Layer 7 of a small transformer language model trained on English Wikipedia (10 layers, counted from 0, width 64).
A neuron's activation on a vector x is SiLU(gate . x) times (in . x), where the dot is the dot product.

Input weights of the MLP neurons that the questions are about. A number n stands for n times 0.011.
n13 gate: 10 16 -16 4 36 -36 30 -4 -19 34 8 -5 -33 17 -13 27 -23 1 10 2 -14 -1 31 9 11 -3 8 25 -66 -26 24 -2 24 -33 20 -15 -30 -24 -13 -16 9 36 -8 -17 -12 32 -16 -41 14 -17 -45 -15 -28 50 15 38 -5 12 7 7 -20 -31 44 3
n15 gate: 23 28 -9 4 -41 -5 -42 -38 -4 -12 -36 -55 -52 24 11 27 -45 -16 39 -36 -28 38 36 37 13 8 4 18 -8 -63 22 -35 -25 -44 -26 -3 22 3 -2 19 3 40 29 -45 6 31 -28 33 47 -3 10 21 -19 -8 28 -26 17 7 -19 36 8 -61 26 24
n23 gate: 0 5 8 -46 -40 11 6 14 -38 32 -17 0 -31 -12 -4 -34 55 17 0 10 3 32 40 24 12 -12 39 41 29 -16 9 -2 -27 -42 -32 -21 48 18 -3 54 32 -16 -17 5 -37 -8 8 19 -19 -27 -7 -27 -31 53 24 -5 37 -31 2 -24 32 -21 -16 -8
n31 gate: -26 24 -31 -22 -40 42 -33 -22 -20 13 10 -12 -11 45 -14 -13 -28 14 -3 -1 10 -20 -40 -10 6 6 -64 -38 -56 -71 27 38 -11 6 -14 -6 0 -36 32 -1 40 -15 16 9 -37 -20 11 -43 17 9 33 -13 6 -5 -34 -28 14 10 16 22 -30 -50 -2 16
n33 gate: 42 -14 38 -35 -60 -21 -20 -9 34 22 81 9 -28 -30 -15 12 20 -17 -1 22 18 7 0 21 9 0 -27 36 2 32 -14 8 -17 -3 -21 -21 2 -6 21 0 -6 -27 -9 19 -17 -8 38 2 1 17 5 2 57 -17 -26 -29 10 29 -1 11 29 -45 3 52
n39 gate: -45 1 4 -1 -10 29 -20 -4 -33 -37 -1 -3 34 2 -13 13 34 20 6 2 31 -46 -9 2 -1 -6 -58 26 2 -38 0 12 -28 34 -12 9 -28 -25 -12 -5 -41 -4 -2 45 -10 0 -7 24 -28 -11 16 -39 21 -15 35 18 -3 10 -38 8 -12 9 10 24
n41 gate: 40 14 -25 -1 1 -17 32 -2 9 -4 -30 -14 -12 -6 -26 -29 -11 17 -6 4 -14 -22 51 4 -26 -14 1 -12 20 1 52 -8 13 -19 -6 22 -8 45 10 -22 -9 24 -44 -32 25 17 14 -10 22 42 -10 -14 16 7 26 25 -17 -30 -7 4 -68 -5 -55 -18
n43 gate: -12 33 -21 2 15 27 15 3 0 14 -60 3 -34 -2 18 -21 33 -20 -21 2 -22 -18 42 4 32 -36 2 23 -25 33 -1 4 5 35 -14 28 -21 -12 -7 -31 -12 29 7 -15 -25 -50 -16 -28 -16 1 -32 -4 11 -21 -17 36 35 24 19 -10 -47 5 9 31
n48 gate: -11 34 9 -24 -26 -17 -17 14 -1 -17 42 3 -24 -29 -23 58 11 20 -6 -1 -33 14 -20 -34 22 32 10 -7 17 -10 -35 4 9 33 40 10 -11 -30 -3 -32 6 -14 13 0 4 -12 8 -4 -18 24 -27 -66 -2 4 -24 -74 35 -4 -6 -27 -9 2 -12 12
n57 gate: -8 27 40 -45 -4 -14 -21 -17 -19 -9 18 -34 -48 -23 49 13 30 -32 49 4 36 43 -15 0 -13 43 33 19 -22 -44 -4 59 28 4 -42 7 -28 19 -43 -41 55 17 27 -40 19 -39 2 -20 6 -63 3 5 14 -59 19 -21 27 3 -20 33 -4 2 40 -29
n70 gate: 6 9 11 -33 10 19 -5 -8 27 -7 -25 -4 28 30 6 -2 -3 11 -21 -2 -29 3 -10 4 1 16 -37 0 21 24 19 -8 -17 -17 32 -5 -4 -26 20 -14 3 47 35 -4 13 34 12 40 15 -44 -1 6 -28 -10 13 14 5 9 6 -49 5 -8 21 -8
n73 gate: 29 7 22 -11 34 27 18 16 -8 24 6 -8 16 49 -28 15 -54 -9 60 30 22 -2 -5 10 -44 -23 -19 -59 -24 -7 27 -30 -28 -93 0 -15 -31 -30 31 40 -23 12 6 21 10 -69 58 -4 26 20 -51 -35 6 15 53 45 14 17 30 -23 0 -45 -8 -20
n76 gate: 30 -3 2 4 0 43 19 34 -8 73 -49 -38 2 25 28 51 -13 -12 23 26 0 -11 23 15 54 27 -17 38 11 -8 32 25 8 2 1 -10 20 -8 24 -9 -40 -39 6 -4 -1 33 -47 5 38 30 -11 -23 12 -3 28 -41 -2 47 4 -28 -3 17 -8 22
n78 gate: -7 -12 -2 17 20 -19 21 33 27 26 6 17 -25 0 -11 -13 -23 39 14 15 25 -39 -17 -44 14 35 -26 28 -31 44 -16 34 36 8 -38 -8 -8 -60 -22 23 -41 15 -34 31 8 13 -57 15 45 -2 -1 -17 18 15 44 11 -14 -12 23 11 -16 -6 10 -24
n81 gate: -22 5 -11 10 -10 46 -12 31 -4 -37 -27 -27 -38 2 -21 8 -86 -6 -1 41 -10 7 16 29 19 -16 35 -6 13 8 53 -2 9 -33 -46 3 -12 4 33 -5 14 43 24 -54 22 39 -7 25 14 -12 27 0 23 26 26 7 -17 34 -42 27 11 -16 -42 14
n92 gate: -23 32 0 29 -5 8 -21 -3 5 -10 -3 -19 -15 -14 -36 -37 -29 26 6 36 -3 -14 -33 -19 41 5 -9 18 -8 -14 43 16 2 32 9 14 -11 -11 -18 29 -3 0 4 -13 24 10 -22 16 47 8 33 -26 10 1 -64 52 2 -29 53 64 -11 -61 -29 13
n93 gate: 30 -3 -50 10 -40 4 30 -5 -46 -10 -13 34 20 -44 -19 -31 -34 6 64 -1 -30 40 30 10 -28 -9 -7 -36 44 11 9 3 17 -12 -22 7 6 -3 -24 25 -14 5 13 -9 -6 40 41 -27 -8 -4 12 53 14 -54 42 -17 2 -10 36 -7 -22 1 -1 35
n103 gate: 6 -6 10 19 1 -6 17 14 15 9 13 33 -18 -16 -22 15 -35 3 54 -8 -22 -1 0 26 -88 -13 -19 -6 -12 -68 -8 12 -40 4 -12 -76 -15 -6 1 16 21 -2 -1 -2 1 -52 25 -27 -47 -12 4 -23 -1 28 -45 -2 -18 -6 -20 -15 -3 -31 -7 26
n105 gate: 27 19 17 -52 -19 22 -30 -16 -7 -12 54 -6 11 7 -37 34 8 -21 27 39 -22 5 -11 52 1 32 -1 -15 -26 52 54 20 10 -11 -14 29 22 6 1 44 11 -1 58 12 3 -7 26 39 14 44 25 -11 2 25 11 3 -5 20 56 -26 22 11 -3 7
n117 gate: 46 12 34 -37 -26 63 17 22 23 19 -3 -23 5 45 -20 -16 -34 36 27 -37 -27 -4 21 -7 14 15 2 42 -31 -20 -40 -6 5 -27 17 -22 26 -21 2 -4 11 0 22 5 45 -11 8 -36 7 37 -29 10 -2 9 23 -9 17 -16 5 -22 -15 -1 9 18
n140 gate: 1 -24 37 -14 -13 29 -28 -34 -10 49 -37 4 20 30 -27 20 17 -18 15 -38 -40 21 21 29 -35 -33 -17 1 -20 -29 -3 19 -16 33 -11 25 -18 35 -5 -24 35 -7 -12 -21 13 24 16 -38 33 39 3 -41 -1 22 19 -17 5 42 41 1 -37 46 -55 -2
n150 gate: 30 -56 -15 10 5 15 -16 -13 8 46 2 -14 -41 28 -25 27 17 -7 31 16 0 -49 24 -1 -25 24 -36 13 2 -8 -2 26 7 -5 -35 46 -21 -3 -22 10 -53 -63 -46 3 -16 -24 -12 8 43 -3 -23 -16 55 13 11 -14 40 14 0 7 -26 -4 9 -35
n154 gate: 31 8 -42 -39 -2 10 -6 -6 -33 18 7 -24 -29 7 -19 -13 -19 -23 -8 16 3 7 12 13 24 -30 -45 23 -79 -18 37 33 36 -14 17 15 -19 -24 -23 -22 -7 -20 -10 -3 -55 -27 -36 9 -17 -25 15 -2 -6 -10 -8 15 -3 -2 -47 -22 10 -21 2 -1
n166 gate: 50 22 21 2 -18 28 -7 -19 -21 -44 -37 35 -1 16 17 8 5 -16 90 7 11 6 7 20 -10 20 6 18 7 -42 -25 -25 5 -49 17 16 -1 25 -4 -18 25 11 -10 10 4 -13 -13 7 8 -3 15 50 42 -14 31 -44 -23 -55 12 -23 12 20 -22 0
n180 gate: -60 18 -22 -12 24 21 -18 -16 27 -23 1 39 11 8 -22 10 47 -2 -34 -9 7 -13 36 41 3 29 62 11 -5 18 -2 -28 13 -2 -46 -26 -32 15 9 -6 53 3 22 16 33 -4 -21 23 -16 26 -13 -20 38 -13 -25 20 43 26 -16 -3 6 40 -6 4
n183 gate: 18 -43 -11 0 -6 -28 -5 -52 -3 -16 -7 36 3 -6 -10 48 10 14 30 -31 -1 31 0 -3 40 20 34 -19 -59 2 13 -25 -67 -1 -2 45 -38 5 17 7 17 -32 38 -30 4 32 10 -68 23 2 -14 25 32 12 47 -13 -10 46 31 -51 18 29 26 -5
n190 gate: 3 -5 12 -13 8 -4 22 7 -25 15 -7 26 9 -22 -44 8 18 2 31 1 26 1 -9 33 36 30 -33 18 12 -5 -6 -27 26 -20 1 -16 15 -36 -10 -11 56 -46 15 -24 13 -3 -6 0 29 9 10 -3 -4 29 7 -47 7 -20 9 59 -31 38 11 7
n13 in: -21 -21 -40 30 71 15 18 0 -47 36 25 22 -13 -30 -1 7 -11 21 0 -29 31 -7 -3 -5 -4 -11 29 -15 -33 1 -18 -8 51 0 46 -26 -22 -30 2 10 -3 5 -7 19 -9 0 -19 -2 1 30 -7 -12 -23 -18 -13 70 -64 -21 -8 11 -36 -3 3 12
n15 in: 5 19 15 -33 17 33 2 -7 17 -6 15 -5 0 -7 -17 -1 -37 14 0 -21 -4 19 -1 -14 3 -20 10 -13 28 53 14 -46 -35 -58 16 11 -18 -1 1 30 -15 14 36 -2 0 2 30 57 -2 -27 32 1 -2 2 14 -16 -21 47 -23 -26 -2 -6 -39 8
n23 in: 16 2 -22 -20 12 21 4 17 -17 -11 25 -18 -54 -35 37 -11 -20 45 8 -32 48 -9 45 -13 3 50 -11 -4 -30 -31 19 -35 11 -5 7 16 12 34 3 31 -6 61 -28 -27 -11 15 2 -3 26 4 6 7 -24 -14 4 -36 23 -17 29 5 -38 7 14 -36
n31 in: 2 43 -32 -19 3 -18 0 6 22 -50 46 -9 -26 41 44 -4 19 -3 19 -35 -32 17 -37 -20 46 -46 -37 17 -20 9 -5 12 6 42 31 5 -10 35 -3 -17 0 -19 -51 33 22 36 28 7 -35 27 -10 -14 42 -27 38 9 6 4 -9 -41 10 25 28 -9
n33 in: -38 -27 1 6 21 -40 -17 1 -34 -16 -15 12 27 10 49 -24 24 -30 -1 9 -27 26 33 -28 17 -30 -17 3 21 10 33 11 -2 55 10 -2 0 -41 14 10 4 27 -17 32 12 9 -6 -25 29 -35 8 17 -18 -5 -17 15 -5 -51 20 -8 5 26 -10 22
n39 in: 18 18 20 -20 -25 -1 -22 -19 -37 51 35 21 5 13 41 39 17 -14 -21 -8 11 -17 4 15 -26 5 41 -22 -29 32 -30 44 -51 -39 -16 -6 -3 12 -1 9 -30 -25 -9 31 -1 24 29 -1 27 -4 -8 12 7 -7 -34 12 12 2 2 9 69 14 -25 -38
n41 in: 47 6 21 37 -24 7 6 21 -45 3 -26 8 1 21 -42 -27 -12 11 27 46 0 1 12 10 -8 -34 20 11 -3 44 35 -6 11 4 -10 -12 29 -9 -16 -13 -38 27 -10 1 9 -7 -14 28 16 11 24 -28 21 32 7 9 5 7 20 9 -29 -6 -24 -2
n43 in: -13 -27 -8 -6 -6 16 -14 10 11 -44 43 -14 13 -26 47 29 -25 59 18 18 -61 25 -21 5 31 -14 -30 -57 23 -13 -8 -8 -39 11 21 7 3 -15 -62 9 41 -25 -17 14 -10 0 22 4 36 5 34 -6 -2 43 48 -28 -22 -7 -23 16 20 -4 6 -5
n48 in: -25 46 31 -28 -12 -13 -27 -16 -25 31 6 -11 -15 -29 1 -13 0 3 45 2 -47 -2 -25 3 -22 -13 4 -12 -6 17 -39 -61 -18 9 12 -5 -1 -23 4 -51 -3 27 -4 22 19 -58 16 -13 -4 -4 -21 0 17 9 -23 18 -4 -14 6 -9 14 -20 62 -10
n57 in: -45 -21 7 15 -17 3 9 -23 20 2 -25 -28 -16 -27 -15 67 -20 -30 22 -4 4 9 -12 -10 -18 56 2 -21 17 -26 -19 36 37 -5 -10 -26 -20 2 1 -41 32 27 -50 37 -1 -17 26 21 -41 5 1 -19 -8 -40 3 0 3 -11 -39 21 -25 5 6 -30
n70 in: 1 39 0 1 -32 -24 -9 10 -11 -27 35 -9 -2 -42 12 -4 31 -5 20 7 -2 -13 -5 -3 -14 9 7 11 -4 42 -3 5 -45 19 2 -21 -8 -23 -18 -43 -40 -20 2 -5 21 -24 44 11 20 -2 12 -4 9 -8 -32 -25 1 13 -29 -1 37 12 0 15
n73 in: 15 24 20 -7 -32 53 -25 -6 9 -11 -10 3 -48 15 -3 32 -12 12 34 -6 -3 12 -4 20 -2 -20 -2 18 -7 21 28 -22 -25 -59 -81 -3 -10 -27 -5 -2 -36 -12 11 7 -1 30 33 -15 -7 11 -8 -37 -18 -35 39 -10 -9 21 -29 1 23 -7 12 -49
n76 in: 1 4 -25 7 -8 -10 -2 -9 -25 -4 3 -5 -23 -18 22 27 46 17 0 15 -4 -13 45 -4 36 18 0 -8 51 13 18 2 7 13 15 15 -10 0 -39 36 -36 -35 -21 6 34 19 -20 -15 -20 -8 13 -38 -12 -39 32 -29 49 10 -24 -6 4 55 20 21
n78 in: 6 -17 -27 55 10 -24 3 -22 6 -3 -15 24 -12 -32 30 -3 52 4 -4 5 -29 26 7 -47 56 27 27 32 -2 -13 58 -9 17 16 53 -20 31 5 -28 25 -4 -7 13 31 -52 30 25 -21 19 16 37 28 -26 36 15 -40 10 -34 27 11 10 -23 -5 34
n81 in: -7 -32 -29 39 10 -1 8 -3 -10 7 -4 14 -28 -21 -28 4 9 2 -17 29 7 22 -32 49 -23 -13 -4 -1 18 -12 0 -24 19 -22 6 -49 -16 -14 15 -3 -2 -9 34 6 29 7 48 20 37 2 28 24 -24 4 36 23 -26 39 -37 32 2 3 -14 32
n92 in: 2 22 -19 28 7 -53 1 -45 4 5 -19 -1 -11 13 29 -8 -34 -23 -25 67 18 41 -5 -4 -4 5 7 -12 9 6 0 3 -21 -22 -31 -18 20 48 44 -24 39 -9 2 -3 -11 26 -29 -35 -14 -4 -5 -28 20 -35 9 11 -11 -36 47 -24 -44 26 33 15
n93 in: 20 -37 6 10 -21 -22 -10 -14 19 23 13 26 -7 13 2 14 -31 3 -24 22 -10 -23 -27 -7 23 -7 -38 -2 -38 -9 23 -26 -3 30 -21 3 2 38 27 -20 4 1 4 -23 9 30 -44 5 -16 0 36 44 33 -24 3 15 -62 13 -13 29 39 -40 5 -36
n103 in: 11 -31 14 -18 -16 21 -6 22 2 -17 19 2 -5 -33 -4 -30 -14 15 0 24 3 5 -3 -3 0 27 24 28 41 48 -11 30 63 -23 -7 6 11 9 -8 2 -35 -16 21 30 42 51 8 16 28 30 -7 18 13 -18 -2 -38 42 28 -19 -43 -1 -35 -7 -2
n105 in: 20 -1 -9 62 -20 -11 -7 -55 -22 24 -26 0 -7 17 16 36 34 -10 40 10 2 -18 22 -8 -14 16 47 -6 14 30 -10 1 -8 19 23 8 -44 -21 6 5 -21 -47 -1 7 -25 -10 -34 -8 37 -2 -3 -33 -55 47 2 -13 4 -2 13 2 -4 20 -17 24
n117 in: 23 1 -13 14 33 15 19 19 -14 12 13 -31 7 40 15 -45 -12 -5 12 -3 3 34 -25 5 14 -16 38 23 3 -39 0 -11 -36 -32 -20 6 40 -6 -28 -23 12 -3 4 -15 8 30 9 -18 -2 21 -30 -4 -3 -9 -1 -9 17 -13 19 -23 -30 -4 -4 18
n140 in: -25 31 23 -21 25 4 2 -16 3 11 -6 1 6 -7 -25 -29 -16 30 2 -15 16 25 -13 29 -20 -22 -50 -28 2 8 -18 13 24 -28 13 25 -40 12 47 -55 8 -6 6 -3 30 -33 -49 -28 -43 -14 -3 17 32 24 21 56 -10 -39 -16 5 -21 -33 21 6
n150 in: -33 66 -22 16 29 -15 24 17 15 -16 -21 40 -19 -63 -4 -17 12 -29 43 12 19 62 -24 29 -8 -4 12 3 3 30 41 -8 8 6 14 3 -9 17 20 -20 22 -11 -9 9 -8 12 10 -30 -14 0 25 32 -65 -3 -13 8 -31 -15 -8 -12 11 -12 -1 6
n154 in: 19 7 -32 13 -1 -5 18 -35 8 -2 17 -62 8 -22 -26 13 -32 -13 -79 13 -3 7 36 20 8 -3 8 -14 -35 -34 6 34 15 -12 1 16 27 7 -38 -29 4 4 17 -10 -43 -19 28 -4 -18 -20 30 -38 -44 -24 41 13 35 31 -56 15 8 17 5 32
n166 in: -3 6 -29 -42 25 -52 -16 -3 -19 -9 -30 32 38 12 26 -57 7 5 -7 -2 26 1 -12 -4 14 -8 -1 15 -3 -25 9 40 -3 -40 -23 3 -16 21 21 11 9 -8 -59 20 7 -10 14 -18 -10 -6 16 4 -21 -40 -36 17 0 -5 -3 59 11 16 27 -2
n180 in: -23 20 -6 -18 -9 9 3 -17 34 -9 5 35 -53 -28 20 -19 69 13 -2 -3 -4 -5 37 6 -15 -5 -35 -12 -8 26 -7 5 3 -7 1 22 7 25 17 -9 3 27 -3 -17 -8 -11 -35 10 -15 -5 -8 35 16 -34 -5 3 31 -85 -2 -14 0 -34 -11 14
n183 in: -2 0 -48 -13 5 41 -25 3 -23 -3 -32 -33 -7 23 41 8 -37 27 28 -26 24 -12 15 -6 41 -14 25 4 40 9 13 38 8 -1 -15 36 -21 34 -53 5 11 -22 28 -16 51 4 10 -22 1 0 -14 -27 14 -21 34 -24 7 19 26 6 -9 23 19 30
n190 in: 9 5 10 7 -7 -5 12 11 -57 -26 -21 -3 -8 -26 -26 -4 -12 1 18 34 -8 15 -11 29 31 41 33 16 9 -28 6 -33 -31 5 45 13 -23 36 -23 -2 19 -7 -23 4 9 5 -25 -3 20 -30 41 68 -22 -1 -32 -9 -33 20 3 24 -6 0 15 13

Each question shows a token from some text and the vector x that enters the MLP there. A number n stands for n times 0.02.

"ies": -15 8 15 -24 43 27 14 -4 -11 2 -12 2 0 -16 8 -7 1 7 -8 -22 -15 0 -4 -3 16 -12 42 -2 11 30 -30 7 6 -7 -36 10 28 9 -13 -13 49 -16 38 -15 -8 -22 -9 24 5 -9 7 -12 -30 -31 25 -50 -6 45 -17 9 -40 15 -5 -24
Which neuron lights up most? n57

" Re": 30 -18 36 11 -1 17 5 -22 -28 16 -2 -5 -30 -27 39 -67 -10 1 41 -5 38 5 5 -4 -4 -31 -18 8 -3 25 -20 -6 -2 27 -23 16 -11 16 13 -6 18 -4 -15 -5 -22 32 -43 23 -2 12 21 31 -38 5 -1 0 -1 -14 -1 -24 -6 -16 18 -24
Which two neurons fire most, strongest first? n23, n93

" fifth": 23 6 25 -6 49 36 19 -28 -4 -20 -23 -5 -10 1 6 -1 -9 19 -6 23 2 -9 -5 1 17 -42 8 -9 -1 20 6 -37 17 23 -24 -4 16 18 -22 -14 -7 18 18 -1 11 -7 41 34 16 15 9 7 15 -11 -17 -5 -33 40 -2 9 -50 -12 -30 -29
The three highest activations, in order: n41, n81, n73

" T": 42 -20 17 -9 26 -7 -7 -33 -5 -21 -18 -10 -12 3 40 -13 -15 4 -29 14 12 -18 8 0 11 -66 -19 -9 -6 24 -11 -14 30 17 24 6 22 -1 27 21 26 -32 -12 10 8 -1 20 12 -11 8 7 19 -50 -23 -16 3 -22 -12 -5 -2 -7 -6 15 -20
Which neuron lights up most? n57

"56": -9 22 51 0 17 11 29 -38 -7 -17 -14 24 16 -5 31 -17 -3 6 -53 -3 59 6 -2 -27 20 -4 -35 -28 -1 18 -17 -24 -1 1 -10 19 14 24 -10 -8 -19 -25 -8 14 -19 28 18 16 -9 16 51 7 -16 -7 0 24 -32 16 -20 -8 -11 25 -9 27
Which two neurons fire most, strongest first? n39, n48

" ": -18 -18 36 2 11 -3 36 -33 -18 -29 10 -10 -21 9 10 -20 -20 -2 -18 -54 6 -21 -31 11 8 14 -16 11 27 24 6 -19 6 8 -12 -22 -7 32 3 6 20 -28 41 -30 -7 13 27 21 -30 19 7 37 -39 -9 -12 -25 -33 12 7 -19 -2 -25 12 8
Which neuron lights up most? n15

"ings": -21 2 35 -16 35 27 38 -31 -16 3 -1 -3 20 -3 19 -24 2 13 -58 -11 8 -1 -12 -22 15 -37 11 6 -8 24 -30 17 7 20 -22 18 0 2 -9 -20 -11 -52 33 10 -18 -13 -5 16 10 27 -7 -21 -34 -4 17 -51 -15 14 -20 18 -20 -1 -14 -15
The most active neuron and its activation: n43, at about 0.3

" S": 22 11 34 -1 20 6 -2 -35 6 -13 7 -22 -41 0 32 -20 -51 -7 -12 -18 13 -27 -44 -23 1 -49 -19 -9 -5 18 -3 -1 -25 14 -4 -3 44 29 7 7 64 -20 3 1 9 4 14 3 12 49 -25 6 -19 -17 0 38 -26 -45 0 -12 -16 -1 5 -4
Which neuron lights up most? n92

" |\n": 32 -22 58 12 28 17 6 -20 -20 -8 -1 5 -13 -43 10 -10 -12 18 -68 -31 -9 -45 -1 -28 -3 -13 12 14 25 19 10 -16 19 -8 -21 -31 30 22 2 -12 12 -10 13 10 -38 3 6 -4 -7 7 34 35 -21 4 -10 6 -14 -1 -14 2 -46 15 22 13
The most active neuron and its activation: n31, at about 0.45

"T": 21 -14 16 1 22 -24 -1 -9 -12 -24 11 -1 -12 -12 50 3 -27 16 43 0 -5 4 -9 15 0 -49 -23 0 15 20 -20 3 3 -15 -9 -22 13 -1 19 -17 12 -42 -3 -18 -22 -13 46 7 17 19 27 23 -40 -18 -49 -10 8 -8 -1 -30 -12 3 17 -21
Which two neurons fire most, strongest first? n103, n166

"'": -6 12 24 -3 40 10 23 14 4 -16 15 -5 19 -2 2 -34 41 24 39 -25 6 23 -1 22 10 -25 75 -26 19 7 -27 -16 19 1 -33 -7 16 3 10 -26 -27 -6 22 -24 -21 -7 -8 5 -14 39 13 5 -7 -13 -42 11 -16 -12 -6 0 -10 -16 -12 4
The most active neuron and its activation: n180, at about 1

" Car": 22 1 17 -19 9 2 -5 -28 -2 -29 28 -19 -6 -37 40 -23 13 15 -18 -18 4 3 -11 15 -11 -25 -19 18 -2 25 -24 5 3 23 -26 20 30 -10 29 -32 -24 -40 -28 14 -12 -19 -25 18 -5 13 18 7 -38 -42 -25 1 -10 6 27 -10 -11 -15 -20 36
The most active neuron and its activation: n33, at about 1.2

" comp": 9 21 -12 5 41 10 23 -30 -22 15 10 -8 -36 -13 16 -25 11 6 16 22 3 -10 -40 8 1 -2 -31 14 -11 15 -25 0 7 -6 -9 34 53 -9 10 14 24 -39 -33 -23 -33 -38 -6 16 13 31 32 34 -20 -28 15 54 -13 -20 -10 -5 -10 -15 3 -22
Which neuron lights up most? n150

"ad": 5 6 -1 -6 -7 -19 5 -50 -1 -9 40 4 33 9 10 -9 6 4 -2 5 -10 -39 -11 -9 -14 -20 -14 -22 -30 13 3 -26 16 11 15 19 36 -18 -15 -16 -12 -12 8 -4 -7 4 3 18 -13 32 31 14 -67 -23 -24 -16 6 10 -6 -17 -2 7 -5 -19
Which neuron lights up most? n154

" being": 24 5 4 -13 54 14 29 11 -16 22 -12 0 -41 5 18 -37 -30 18 -2 -18 -2 -8 -11 13 -6 -7 54 -17 25 15 -28 4 2 -4 -31 12 31 -6 23 -10 19 7 22 6 -34 6 20 17 3 3 4 2 -23 7 -14 15 -53 17 -17 -2 6 -23 -6 -12
Which neuron lights up most? n81

"5": 19 27 30 -5 38 21 4 -20 6 -27 -31 -21 -3 -23 15 -7 -28 19 -2 -18 44 11 -8 -3 45 -21 -15 -29 13 35 10 -42 14 -45 -9 6 20 14 9 11 20 3 -3 -26 5 37 38 13 -13 3 44 -11 -9 7 -14 1 -12 11 -6 -9 -24 4 -16 -5
Which neuron lights up most? n15

" R": 22 -27 15 4 24 6 -7 -8 20 -10 3 -18 -21 -9 39 -8 -17 -14 -8 -4 -13 -59 5 -7 -2 -43 -40 -13 9 15 -40 -13 -7 24 -3 -5 14 20 1 28 37 -11 -5 18 -9 14 2 27 -17 7 23 3 -52 -7 -30 9 -16 -2 -13 -26 10 -3 11 0
Which neuron lights up most? n41

" on": 16 -17 42 -20 41 -6 30 -1 -2 37 1 -15 -38 -13 -16 1 -33 2 19 21 -20 -5 19 -31 -14 -35 48 -11 2 12 -30 -5 -18 2 -16 -4 22 20 -10 -16 15 -44 10 -5 17 17 21 34 -5 -12 23 0 -22 -20 -10 13 -6 1 6 -17 -5 33 -11 -6
Which neuron lights up most? n117

"ok": -4 -23 24 -1 3 8 0 -8 -18 -20 11 20 11 -3 26 14 -9 6 -22 -5 -2 -19 -1 -21 -20 -23 -15 2 9 -3 -35 -20 7 -7 -4 -25 7 35 -27 -20 -15 -50 31 11 -15 -10 -37 29 -13 42 2 -12 -57 -22 -45 -20 2 9 -12 -27 10 -1 15 6
The most active neuron and its activation: n103, at about 0.56

"r": 0 37 19 18 -12 50 39 -50 -30 25 22 29 21 8 22 -16 -30 -10 -13 32 6 -6 -20 -14 -19 -23 -20 -14 -14 2 -22 6 -12 40 20 42 35 -5 -11 23 23 -25 -35 -22 -16 2 -18 9 -12 45 36 -9 -1 -28 -5 1 -8 -8 -3 2 11 -21 -23 -29
The three highest activations, in order: n31, n92, n81

"–": -13 4 36 -6 -17 17 46 -28 -13 -10 20 -1 -27 9 17 -22 -20 15 -73 17 48 -3 -6 -40 3 -28 -2 -7 21 15 12 -21 7 4 -21 36 12 15 -6 -11 4 -7 25 7 -42 -5 17 -6 -20 46 18 27 -14 -32 -17 15 -34 -9 14 9 -6 7 17 -7
Which two neurons fire most, strongest first? n92, n76

" we": 20 2 8 1 34 25 13 -27 -21 -24 -9 20 -21 -38 22 -46 -7 -3 58 -10 7 26 -41 14 19 -22 21 -21 1 -12 -71 -2 5 -10 -15 -2 6 3 41 1 -13 -3 9 0 -44 0 -19 3 6 -1 -24 33 -41 -16 -3 5 -11 11 11 1 0 -25 5 3
Which two neurons fire most, strongest first? n166, n76

"S": -6 -5 22 -2 41 7 7 11 -6 -28 29 13 -13 0 12 -3 -11 10 -1 3 10 -5 -9 -21 19 -23 16 -16 1 28 -15 2 0 6 -3 18 19 -6 6 0 34 -22 19 -24 -45 -49 7 -15 -23 -5 16 -47 -57 -22 2 -5 2 12 9 -10 -19 19 19 -8
The most active neuron and its activation: n43, at about 0.72

" Opp": 10 7 37 -2 10 23 16 -50 -1 -3 25 -12 -34 -8 -1 -5 -53 15 -25 -6 14 5 -13 -9 -24 -48 -44 5 6 4 -22 -17 2 4 -18 23 40 2 6 10 27 -12 0 -4 11 -21 2 23 33 43 -1 9 -6 -34 -29 50 5 -10 1 1 -34 18 17 -19
Which neuron lights up most? n92

" G": 20 -22 16 -12 12 -24 2 -28 1 -24 15 18 -23 7 31 3 -3 -8 -7 -3 4 -18 21 8 10 -35 -30 -42 26 9 -7 17 10 7 -12 -19 43 -12 10 9 24 -27 2 -11 0 0 -1 29 -14 -1 10 14 -62 -36 -33 11 -19 -11 -2 -21 -1 4 12 11
Which two neurons fire most, strongest first? n33, n41

" |": 14 -29 37 16 58 16 12 -9 -4 15 12 -3 -19 -9 52 -2 -25 9 -70 -29 -14 -38 -15 0 -5 -2 38 13 19 20 -31 4 -7 -12 -18 0 -7 11 12 8 -3 -25 30 -16 1 -5 21 27 -19 11 11 8 -18 -2 -14 10 -1 9 2 -11 11 15 0 -22
The most active neuron and its activation: n41, at about 0.36

" subject": -3 8 21 15 36 32 -2 -17 -14 -36 23 10 4 3 -33 16 -25 10 32 -15 -9 -14 7 -4 12 -13 4 -4 -5 16 -25 -6 19 17 -49 28 15 24 -26 -18 2 -4 21 22 -2 18 12 43 -4 19 27 43 -19 3 -8 -37 -33 -13 -10 3 -24 -13 -50 -22
The most active neuron and its activation: n93, at about 0.7

"ry": -20 3 40 -8 30 -7 13 -51 -9 -8 18 11 24 -17 57 13 15 -10 -7 -27 8 7 49 -9 -10 13 19 -18 2 23 -20 0 15 -2 -35 2 21 -1 -3 -8 -5 -8 -12 -16 -38 8 -33 38 -1 49 9 5 -33 -23 -9 -9 18 2 15 -14 6 17 -22 19
Which neuron lights up most? n180

" Port": 20 -26 4 -12 24 20 -2 -11 -5 19 15 -8 14 -9 6 -6 -22 12 -37 -7 -11 -30 21 -11 -23 -32 -33 -7 13 32 -15 -12 13 18 -13 42 -8 30 5 7 39 -27 4 11 -11 10 -3 48 -4 -7 16 27 -32 -8 -36 -21 -6 -14 17 -7 -25 -17 -27 -19
The most active neuron and its activation: n73, at about 0.39

"an": -23 10 35 -6 34 0 23 -8 -7 -8 30 3 20 -30 32 6 -25 20 -44 11 5 -14 -5 0 -14 -14 -7 3 16 15 -14 22 -15 17 -13 -11 8 17 -8 -35 -33 -32 -17 -9 -6 17 -35 19 16 22 27 9 -50 -28 -6 -12 -20 -1 -19 -21 4 -9 -6 8
The most active neuron and its activation: n39, at about 0.44

"55": -17 27 41 16 22 18 25 -26 2 -27 18 10 14 -8 26 -8 -23 9 -4 -38 33 -5 -23 -7 3 6 -30 -1 28 20 -9 -7 -3 -11 -3 0 -4 33 -12 9 17 -15 -1 -31 -3 17 32 30 0 3 53 10 -28 -12 11 26 -28 36 -20 -42 -5 9 -14 38
Which neuron lights up most? n81

"l": 4 7 24 2 23 -12 5 -54 37 -12 -2 28 -6 -65 29 -22 9 5 -29 1 -29 27 3 -18 -14 -22 -6 -18 -1 17 -31 6 -16 27 -11 -22 2 13 1 1 1 -10 0 -3 -8 15 -33 29 -13 29 1 -2 -38 -25 -42 -15 -8 7 -3 -18 19 -22 -15 29
Which two neurons fire most, strongest first? n180, n33